Layer 6 of a small transformer language model trained on English Wikipedia (16 layers, counted from 0, width 96).
A neuron's activation on a vector x is GELU(weights . x), where the dot is the dot product.
The model reads these tokens: "=" " Early" " life" " and" " education" " =" "=" "\n" "I" "van" "ović" " was" " born"

The vector x that enters this layer's MLP at each token. A number n stands for n times 0.0082.
0 "=": 6 14 -289 47 96 210 227 105 83 187 5 -130 402 -103 -36 -119 -175 52 -83 68 -144 54 83 61 -79 66 166 18 198 -138 -188 11 -4 -158 -121 100 196 220 -178 260 -132 55 37 -258 -241 67 189 85 -85 168 116 -92 137 110 11 117 -259 21 72 -280 -155 -20 -227 -56 63 -230 -353 -159 -81 30 -197 -117 -56 -9 -42 291 95 -114 20 55 174 -8 -3 -116 39 -3 103 368 348 -89 -96 65 -141 67 -85 112
1 " Early": 83 35 -223 -73 98 169 230 -21 112 -60 -250 67 145 -136 -155 -126 47 -179 -213 -73 -54 78 233 264 -88 185 296 52 115 -210 -288 105 209 18 73 54 -74 224 -71 95 104 96 39 -25 -109 -182 -39 -8 -105 2 203 -102 -58 6 25 77 -204 191 133 -328 -112 85 -158 106 185 -183 -36 -109 3 163 -54 -87 -240 18 2 11 145 -251 -185 129 422 -76 5 51 -76 -65 35 40 100 -358 157 49 12 123 -120 61
2 " life": -76 -66 -92 -169 98 51 6 82 38 139 -47 156 179 -197 -11 -190 -50 -157 -144 71 92 236 139 248 -158 96 477 -113 55 -163 -77 136 -57 84 95 -16 141 154 105 57 17 229 83 -44 -11 122 116 -156 -95 -19 114 -122 68 -25 134 251 -214 258 8 -233 -93 6 -249 -95 59 -195 -21 -227 -54 -53 8 -154 -121 -93 160 25 58 -234 -204 162 265 -33 -84 102 -121 -105 -27 -93 296 -351 -37 8 44 209 -36 -141
3 " and": 112 -97 -175 96 19 83 245 197 -142 21 -59 -10 180 -62 -213 -234 -131 19 -188 22 -64 172 181 220 -422 139 172 70 96 -28 -183 99 15 -345 218 -67 -94 216 11 124 3 -25 92 -106 -121 -123 125 65 -187 124 170 -88 84 172 -14 195 -55 129 16 -45 -174 -81 -33 -144 54 -229 -142 35 120 -4 -213 -35 -245 98 189 135 -113 -42 -198 206 254 -5 139 153 -70 -215 -118 29 133 -128 159 -160 245 -105 -141 177
4 " education": 31 -159 -205 -86 -52 140 170 66 259 132 24 26 273 -131 37 -84 -75 -60 -247 169 16 73 205 150 14 211 286 102 87 -109 13 191 -107 -121 180 -123 129 197 61 32 38 127 137 -95 -114 -65 130 -221 -95 -96 -23 73 126 -104 65 325 -194 218 118 -382 -63 208 -187 -135 -82 -96 -130 -175 -92 -99 -176 -103 -102 -162 79 -17 143 -285 -216 212 308 -47 55 9 -135 -119 -52 -63 285 -101 -102 34 48 39 -72 -96
5 " =": 56 -87 -335 -145 52 24 203 132 68 142 64 19 421 -225 101 -96 -28 -106 -373 92 -103 65 71 272 -221 -128 168 -12 4 107 -107 56 -136 -173 39 -19 152 335 74 178 -108 -141 127 -129 -204 97 43 2 -50 131 36 124 235 -13 57 306 -185 140 231 -232 -125 -23 -120 -219 32 -113 -199 -99 -33 -44 -246 4 -67 -38 -102 24 -66 -234 -14 79 273 -54 28 -130 -37 -29 -26 262 230 14 75 80 215 -43 -59 -104
6 "=": 4 -104 -303 65 81 218 207 83 -25 131 86 -29 287 -194 -8 -10 -253 -67 -358 83 -78 118 -10 122 -228 -59 210 83 47 25 -234 58 -38 -83 -37 22 117 399 -105 241 -132 30 158 -224 -189 82 92 -89 10 135 95 41 167 172 114 117 -126 8 197 -311 -151 -7 -110 -236 96 -190 -252 -219 -161 -1 -154 -36 -70 -21 3 44 25 -126 -32 226 227 -114 -43 -144 -37 11 -52 392 254 -65 17 110 92 152 -53 95
7 "\n": -50 36 -183 -126 -15 60 259 66 128 194 -94 119 304 -142 -176 20 41 -119 -78 27 -11 236 51 114 -141 16 403 197 200 118 -124 -56 65 -160 37 -75 -12 338 2 56 -183 46 228 -158 -137 -16 -49 -16 -266 153 -41 20 56 268 -160 216 -38 -31 168 -251 -137 78 75 -242 88 -381 -77 -143 -52 293 -196 -84 -147 42 83 219 -61 -237 -143 146 100 -2 -52 50 64 -266 -84 36 2 -162 -116 -135 174 -27 100 88
8 "I": -47 -55 -263 64 83 202 86 51 183 -49 -215 -9 152 -116 -156 -127 -24 -34 -173 -92 -14 69 161 59 -81 221 338 -36 -69 63 -207 -48 -41 -209 -113 117 -131 159 -9 47 87 286 359 -48 -47 -43 162 116 -64 167 4 -87 121 -116 154 128 -281 74 -15 8 -135 183 -14 51 209 -262 -271 -125 85 132 -276 -221 -299 -266 147 135 -32 71 15 104 17 38 15 -344 135 -98 33 171 335 -184 92 -11 37 -7 -36 162
9 "van": -93 -20 -372 -106 60 288 296 -28 27 170 -275 161 128 158 -46 -188 25 -94 -150 -82 -52 73 284 61 -8 419 160 77 -33 -135 -98 -128 21 -161 141 38 -15 292 -213 -106 -79 76 166 -150 -78 -44 -65 13 62 5 -27 -25 -72 271 44 324 -191 146 -8 -203 -51 33 -72 -109 -64 24 51 -268 -59 59 -187 40 -79 66 -29 -41 33 -129 -73 289 259 85 -21 -252 -102 -25 115 381 31 -174 140 66 -157 -223 88 50
10 "ović": -38 195 -54 -53 21 270 119 105 149 164 119 72 192 -16 22 -274 -89 -136 -147 -8 -87 128 163 68 1 121 298 71 43 -141 -40 17 -137 -142 276 -9 32 311 -13 -77 -143 16 107 -83 -217 -32 -91 2 -2 72 -12 -47 321 135 30 233 -207 163 -24 -208 -124 182 -33 -94 -56 -200 -117 -238 -186 11 -329 -93 -53 -82 -29 4 -91 -110 -24 474 101 184 47 -183 -290 -108 168 81 285 -197 184 40 -120 -232 -5 55
11 " was": 22 122 -199 71 57 112 206 98 -280 -11 40 108 388 -89 -389 -52 57 -19 -227 -27 -165 126 191 200 -5 117 322 175 178 -78 77 -7 5 -67 20 -55 107 116 -81 75 -348 -128 72 -81 -15 -22 64 -15 -138 168 -113 99 145 106 25 45 -171 233 86 -134 -332 272 27 -21 81 -152 -75 -108 -147 -15 -150 2 -114 -86 64 63 -152 -218 -123 122 188 -41 -127 -443 62 16 65 185 26 -236 243 -121 149 98 -84 -24
12 " born": -10 158 -437 64 67 208 141 7 -122 -81 99 99 202 -54 -75 -36 20 -186 -122 41 -111 45 251 160 76 78 361 121 156 -90 -10 142 -229 74 64 -126 -7 238 -7 -76 82 -131 127 23 27 23 -86 -73 -95 4 71 -24 125 98 114 80 11 176 354 -161 -54 110 -177 53 -49 -283 -177 -305 -192 -86 -153 -108 -366 210 35 77 -101 -6 -2 242 314 -30 -38 -209 20 -126 44 -34 -119 -417 0 -28 100 3 -133 239

Each question shows the input weights of one neuron of the MLP. A number n stands for n times 0.001.

n55: 145 -44 24 78 46 123 -101 -92 151 -174 70 -83 -176 104 -14 -41 40 4 -53 17 13 -73 -73 142 -205 -28 32 65 -58 229 -242 212 -198 -61 -92 169 -3 -65 38 238 -28 -307 -121 56 48 -19 -21 -185 189 72 58 -95 10 -19 -39 17 230 10 171 -27 99 -30 224 -43 -24 -3 203 37 76 -63 22 -34 61 16 -86 -56 -55 -151 -41 -199 -168 94 -228 -93 -30 104 20 184 96 -19 -92 6 120 45 -7 -110
On which token does it fire most, and how strongly? 5 " =", at about 0.53

n228: 39 -162 9 -29 221 -103 -76 22 9 -22 92 25 -220 -99 36 -45 6 -50 33 76 -42 104 -190 -63 13 82 -173 107 -6 162 -238 -122 -24 0 98 -28 21 125 67 256 11 -25 -32 -156 -112 17 -86 -21 -3 -168 23 -49 -60 57 -69 59 110 76 -18 135 -49 -38 18 -21 101 50 202 48 -62 68 20 -312 36 3 58 -15 -126 -86 12 -11 51 -44 -84 120 -63 90 -36 185 37 -25 -33 -29 -138 65 -265 25
It fires most on token 6 "="

n241: -23 -153 49 134 -57 80 206 -98 30 -176 137 -7 134 -192 -16 210 -174 -100 -70 -85 118 -111 -136 -92 -64 -101 92 16 166 -64 -83 54 -78 149 151 17 127 140 40 -162 129 71 -122 107 183 116 -79 -144 156 72 -138 88 -22 12 25 79 83 -22 -46 214 100 50 -62 91 33 -28 77 118 91 -60 -73 140 3 25 39 -129 151 30 32 -49 141 -250 -192 85 -6 68 -77 89 -26 39 -58 -59 60 106 98 -72
On which token does it fire most, and how strongly? 6 "=", at about 0.51

n300: 117 -46 -46 73 -113 -135 -22 -21 -51 -278 -13 -7 -105 -6 20 -111 38 98 -157 -43 -29 132 26 -19 78 85 31 -109 -278 32 0 -45 336 72 -41 -95 73 -221 -33 128 -121 177 -82 159 83 -56 -123 86 175 -48 -96 -177 -110 67 16 -6 6 -98 -99 -107 10 86 -10 13 83 -64 65 -68 169 -19 67 185 33 165 -119 -10 335 100 -52 -12 45 -152 26 0 136 -41 171 -106 -30 -27 -108 -103 -99 -3 -13 47
It fires most on token 1 " Early"

n58: -47 -6 178 -42 -75 116 -174 -36 -23 -79 -34 -19 106 -31 0 -87 -134 26 37 35 -58 15 34 -77 137 -29 -113 -41 -9 -34 29 31 -16 0 3 62 88 -98 -149 -34 81 55 130 -148 130 115 19 -6 -51 167 0 106 197 -26 -101 -100 71 -151 -110 46 -100 243 25 157 -69 64 -199 71 55 -98 26 -126 162 -68 -142 -48 -133 241 28 248 272 80 83 29 -102 -108 -102 -92 19 157 69 12 162 -51 -21 57
On which token does it fire most, and how strongly? 10 "ović", at about 0.87

n272: 64 19 153 29 -99 -76 -44 -83 79 96 -78 37 101 169 -233 -46 138 9 48 59 36 -12 -30 -55 -67 -26 23 -3 79 39 -202 111 65 28 -67 -251 161 9 61 83 161 19 94 -33 -112 84 -34 185 -101 -68 12 18 -12 86 140 -199 156 187 -136 100 -122 6 22 -77 -99 -71 -134 121 98 -75 69 -43 61 -134 148 56 22 -127 159 -191 15 -31 -33 -187 30 32 184 -51 -9 123 -18 -38 60 -44 -141 12
Its two highest activations, in order, are on tokens 11 " was", 8 "I"

n53: 89 -14 -11 -158 -115 96 -141 -104 7 109 -74 309 -97 99 -86 54 150 -30 -63 -184 70 -14 -3 -27 100 67 -78 191 54 -92 88 -35 29 201 123 -93 22 68 -131 -11 40 -89 69 62 94 145 -43 58 -59 -184 -142 208 176 -3 -92 -17 169 -90 4 -74 146 -201 113 -73 -7 56 -43 -120 167 210 -134 90 -43 129 65 38 -210 18 -103 -10 -110 -235 194 50 102 -175 -307 -91 -18 229 96 88 156 -29 133 0
On which token does it fire most, and how strongly? 7 "\n", at about 1.3

n326: 55 -167 -18 77 -29 -29 -127 -32 -136 64 -166 -235 -14 15 191 -141 -60 -111 -21 -139 121 -127 51 35 54 -16 91 16 -155 21 -82 18 43 34 26 -112 71 -71 -27 31 63 -208 157 -45 52 0 -22 -31 111 63 228 71 73 -120 135 -72 190 125 105 -124 74 -63 -88 -42 112 -66 267 67 -81 -178 35 28 -31 -58 59 -107 100 112 107 29 -88 -155 -40 -46 -82 92 36 45 225 103 -43 -21 41 -41 -78 169
It fires most on token 6 "="

n197: 114 -108 -20 13 108 56 68 -81 24 141 46 -174 63 53 175 30 -145 -49 -26 27 -3 132 -118 -35 210 -102 13 -102 -35 -33 -114 266 -260 111 17 -59 -7 -68 153 172 -78 38 19 -156 -22 -57 7 -190 197 59 -3 84 -142 -22 -131 0 -20 20 27 93 13 13 130 75 -58 -56 -44 -3 144 -30 195 -214 101 -169 -98 -134 -14 48 -218 10 -110 -59 7 282 -146 -61 63 -291 95 63 10 -42 174 -38 69 -113
On which token does it fire most, and how strongly? 4 " education", at about 1.3

n323: -123 131 -130 31 -70 357 -3 -66 -196 -70 149 118 -142 83 -60 194 96 -7 152 -106 42 -48 -96 -187 125 51 225 -139 7 -59 11 -76 71 67 157 -106 -75 -128 -90 -67 33 -223 75 -140 103 -43 64 146 -29 178 -60 134 62 46 -13 -41 -24 51 53 101 60 31 -79 -14 -124 134 -323 17 24 -231 125 -43 289 3 -14 -99 118 43 -77 3 -14 -120 -213 90 94 -7 49 111 96 13 -77 -141 -69 11 -225 -18
Its two highest activations, in order, are on tokens 12 " born", 11 " was"

n314: 74 109 -44 290 -18 0 127 -219 87 89 -143 114 -83 -17 98 -101 199 -73 63 174 67 -30 53 16 183 0 -68 -14 -32 -80 -136 -103 61 -34 -186 49 147 -112 56 -64 -63 -74 166 69 -35 102 -251 58 191 115 -167 -14 -287 107 0 10 80 16 -55 -40 -37 -99 -120 -26 10 168 175 -30 125 -46 73 -157 156 -39 188 39 31 -72 -105 13 -114 98 -44 -76 -80 94 -63 -80 -179 -107 -20 219 77 -80 163 -113
On which token does it fire most, and how strongly? 9 "van", at about 1.2

n317: 208 130 -102 -30 45 -239 -98 228 117 -58 61 -75 159 -85 55 58 -75 165 36 31 -70 -57 -84 -35 -26 -13 0 -75 -170 -107 -168 9 15 56 19 -13 50 -90 -202 -22 9 -32 -92 -18 -32 131 97 140 171 -33 26 74 -161 -60 -62 81 -39 98 133 155 -9 -33 -63 -101 -59 63 -64 12 -27 136 49 146 194 -32 96 -6 -106 -153 12 -96 -64 -159 -241 93 -85 -204 94 -158 69 54 -25 -32 -121 -126 -30 75
It fires most on token 0 "="

n334: 72 173 -21 135 39 46 -16 139 -81 -223 -17 52 100 37 137 171 184 131 -30 -52 51 -60 50 -156 121 -139 160 -38 -62 -14 11 64 34 14 96 -32 -100 -117 -88 -141 -67 270 -17 40 94 -39 -21 45 74 110 26 -106 20 -204 -121 -87 -7 -63 -121 -128 349 96 -77 -23 97 73 -137 -64 -123 -67 -26 -41 38 186 100 -70 -42 -90 106 -6 -3 109 -41 -142 -71 -135 -213 -94 -143 121 -157 62 -249 -46 -124 285
On which token does it fire most, and how strongly? 12 " born", at about 0.82

n192: -32 -38 -13 61 112 262 70 46 78 -180 75 136 -30 -135 63 -16 59 16 -90 67 -53 -50 16 268 56 46 -94 -106 -97 -94 128 -9 -140 -86 -56 56 -32 -83 -99 -95 176 -191 -138 49 96 111 -64 -147 277 -148 57 10 -6 12 -260 108 196 -95 -121 13 -149 -18 -90 -86 -128 68 -89 106 -49 -100 -83 19 105 -84 -144 -65 6 29 -35 75 75 212 3 -51 0 192 128 -59 -55 92 3 -36 -72 19 28 77
On which token does it fire most, and how strongly? 9 "van", at about 0.41

n107: 26 82 127 -56 -37 107 160 27 111 -140 -102 13 -257 151 -85 81 -22 34 -48 154 -106 134 -105 -43 -162 -115 146 -148 59 110 97 168 -72 -104 -91 -20 69 49 65 117 117 91 -60 -63 -31 126 53 33 -7 104 -6 -59 10 227 115 51 61 25 43 35 -3 63 -13 88 -229 0 39 180 -205 -16 146 121 -49 102 59 -72 -40 132 117 -80 -113 100 -100 -138 55 -94 115 90 -125 -136 -127 -161 185 -210 35 79
It fires most on token 12 " born"

n49: 94 24 10 -26 -49 -77 212 -7 -17 -103 -73 14 -10 -10 281 -14 20 -49 36 -143 -186 -17 -63 135 144 -56 -10 -188 29 47 -45 -142 -143 -146 102 140 -65 -242 158 149 -34 7 -95 -65 80 61 124 109 -83 -10 0 88 143 129 -81 -56 -103 49 -164 -227 -277 20 -244 144 34 49 111 30 -72 -90 104 -55 -243 -3 191 -164 -58 48 -37 61 -194 45 97 51 120 -127 93 -160 -161 79 -10 0 -77 107 -40 24
On which token does it fire most, and how strongly? 2 " life", at about 0.073

n20: -43 -208 -116 172 -176 3 -24 3 209 147 -9 -83 41 77 0 6 52 -136 46 54 -283 113 -24 -33 159 3 -12 -3 -12 -25 -29 -113 -132 -22 -65 0 -66 -25 97 -38 -104 13 -33 218 -88 24 -209 -3 218 -58 -142 19 25 -64 -33 88 206 54 120 15 -53 70 -124 -97 -44 -55 40 -12 115 -21 143 123 -165 53 -35 127 -3 70 44 32 -105 -116 -93 56 191 -51 55 -28 -139 -87 65 21 -45 -38 67 349
On which three tokens does it fire most, strongest first? 12 " born", 7 "\n", 9 "van"

n29: -58 235 14 185 29 -67 -135 139 -145 -14 -7 7 -13 -14 27 -45 30 -216 118 24 88 0 -124 143 136 79 -69 69 -153 -10 -187 34 10 -79 -167 71 62 55 15 -58 101 -36 -155 -153 -39 3 -139 -10 236 13 -75 86 -81 -125 33 -290 -155 36 173 61 -17 53 178 -103 -79 23 -102 -51 60 94 141 187 55 169 -59 -140 111 -101 41 130 -190 78 47 13 -271 -95 -118 13 56 -236 99 124 68 46 -37 -195
It fires most on token 10 "ović"

n376: 10 -116 -68 140 109 265 -45 -39 -59 166 53 -79 -25 -87 -111 101 -50 80 -162 -187 100 96 -59 -112 -14 -148 -6 102 -61 151 157 50 -146 20 49 -333 -3 -27 0 -78 128 -158 7 26 162 -213 137 37 -73 -3 -144 -24 -30 16 -77 16 90 98 3 210 -17 98 34 160 10 -79 -84 40 72 -43 117 -153 17 22 198 -43 -243 -55 -78 -163 -47 181 43 -41 200 191 -30 -27 -236 119 -20 32 123 -111 66 17
Its two highest activations, in order, are on tokens 11 " was", 12 " born"

n4: 118 -10 185 -235 -24 -126 35 0 -54 124 75 -268 12 -94 -53 165 -161 -136 -61 123 62 129 174 -191 -21 113 0 270 75 -20 44 55 63 -119 -48 -34 -83 50 59 26 165 -38 89 -115 -221 53 17 40 10 -58 -31 -10 107 -40 19 -26 149 -137 -133 10 145 -214 60 -137 -40 163 79 -68 -151 -103 -65 27 129 -179 40 118 3 80 -69 25 -111 -166 -114 43 156 28 33 10 -104 123 -30 119 -48 -111 -162 30
On which token does it fire most, and how strongly? 6 "=", at about 0.14

n277: -85 79 -51 16 67 134 -26 114 320 11 23 -10 77 -101 -51 -95 -83 106 -27 21 -7 -117 103 0 -181 60 -81 -224 -68 -44 -172 -140 -21 -198 -53 233 -90 -34 42 -127 38 28 -270 -40 145 42 166 27 32 -40 249 72 -13 -29 23 -76 -94 -76 -76 -30 -27 -112 -135 112 -144 176 -139 94 7 -87 35 -83 44 159 34 -30 7 35 41 23 -7 -11 -61 199 88 131 229 -70 -73 105 -293 -78 99 258 17 -135
On which token does it fire most, and how strongly? 0 "=", at about 1.2

n176: -23 -34 -165 26 14 3 65 18 159 -7 122 -181 209 -23 40 81 -161 104 273 142 -175 -115 -82 -48 -147 91 -163 -58 -45 37 -31 30 7 40 -259 28 126 -118 -153 -67 93 87 162 3 95 32 3 -119 -176 0 255 195 109 110 26 23 -69 -13 -71 126 37 91 -226 20 -51 111 134 -152 -101 -142 -101 -61 91 169 -54 -111 -109 3 -87 29 57 -190 116 98 -27 6 159 -23 -136 135 -60 -26 42 -162 -40 17
On which token does it fire most, and how strongly? 0 "=", at about 1

n83: -167 70 -23 193 130 173 -104 34 30 179 -32 37 -142 -133 220 -7 67 -71 -29 -60 -113 -13 83 19 89 62 -28 73 -13 -16 112 -87 56 20 119 -24 -86 23 22 -201 52 75 -152 86 121 53 -73 76 -260 -159 -134 69 107 104 -119 -109 -52 -156 -69 -87 -33 -131 -47 229 -43 -265 -95 -3 -64 145 3 189 -52 59 -10 51 133 -40 111 -155 -20 155 42 139 19 -167 -91 -136 -40 89 200 31 3 -121 45 -130
On which three tokens does it fire most, strongest first? 10 "ović", 7 "\n", 12 " born"

n117: -78 -149 33 -49 19 28 125 31 16 79 -136 -6 122 -119 0 72 -71 -44 38 -143 42 62 -29 6 -44 -211 32 -152 14 120 156 -139 64 203 41 88 -46 -97 215 -21 -84 -182 17 -181 9 213 15 -49 84 143 155 63 0 -76 -92 53 125 -155 43 -24 -181 -91 113 12 -36 -26 -21 190 -108 -92 65 55 105 26 -21 108 12 -153 45 3 -6 40 -72 82 9 84 -286 -15 95 51 135 95 -38 86 139 -6
It fires most on token 5 " ="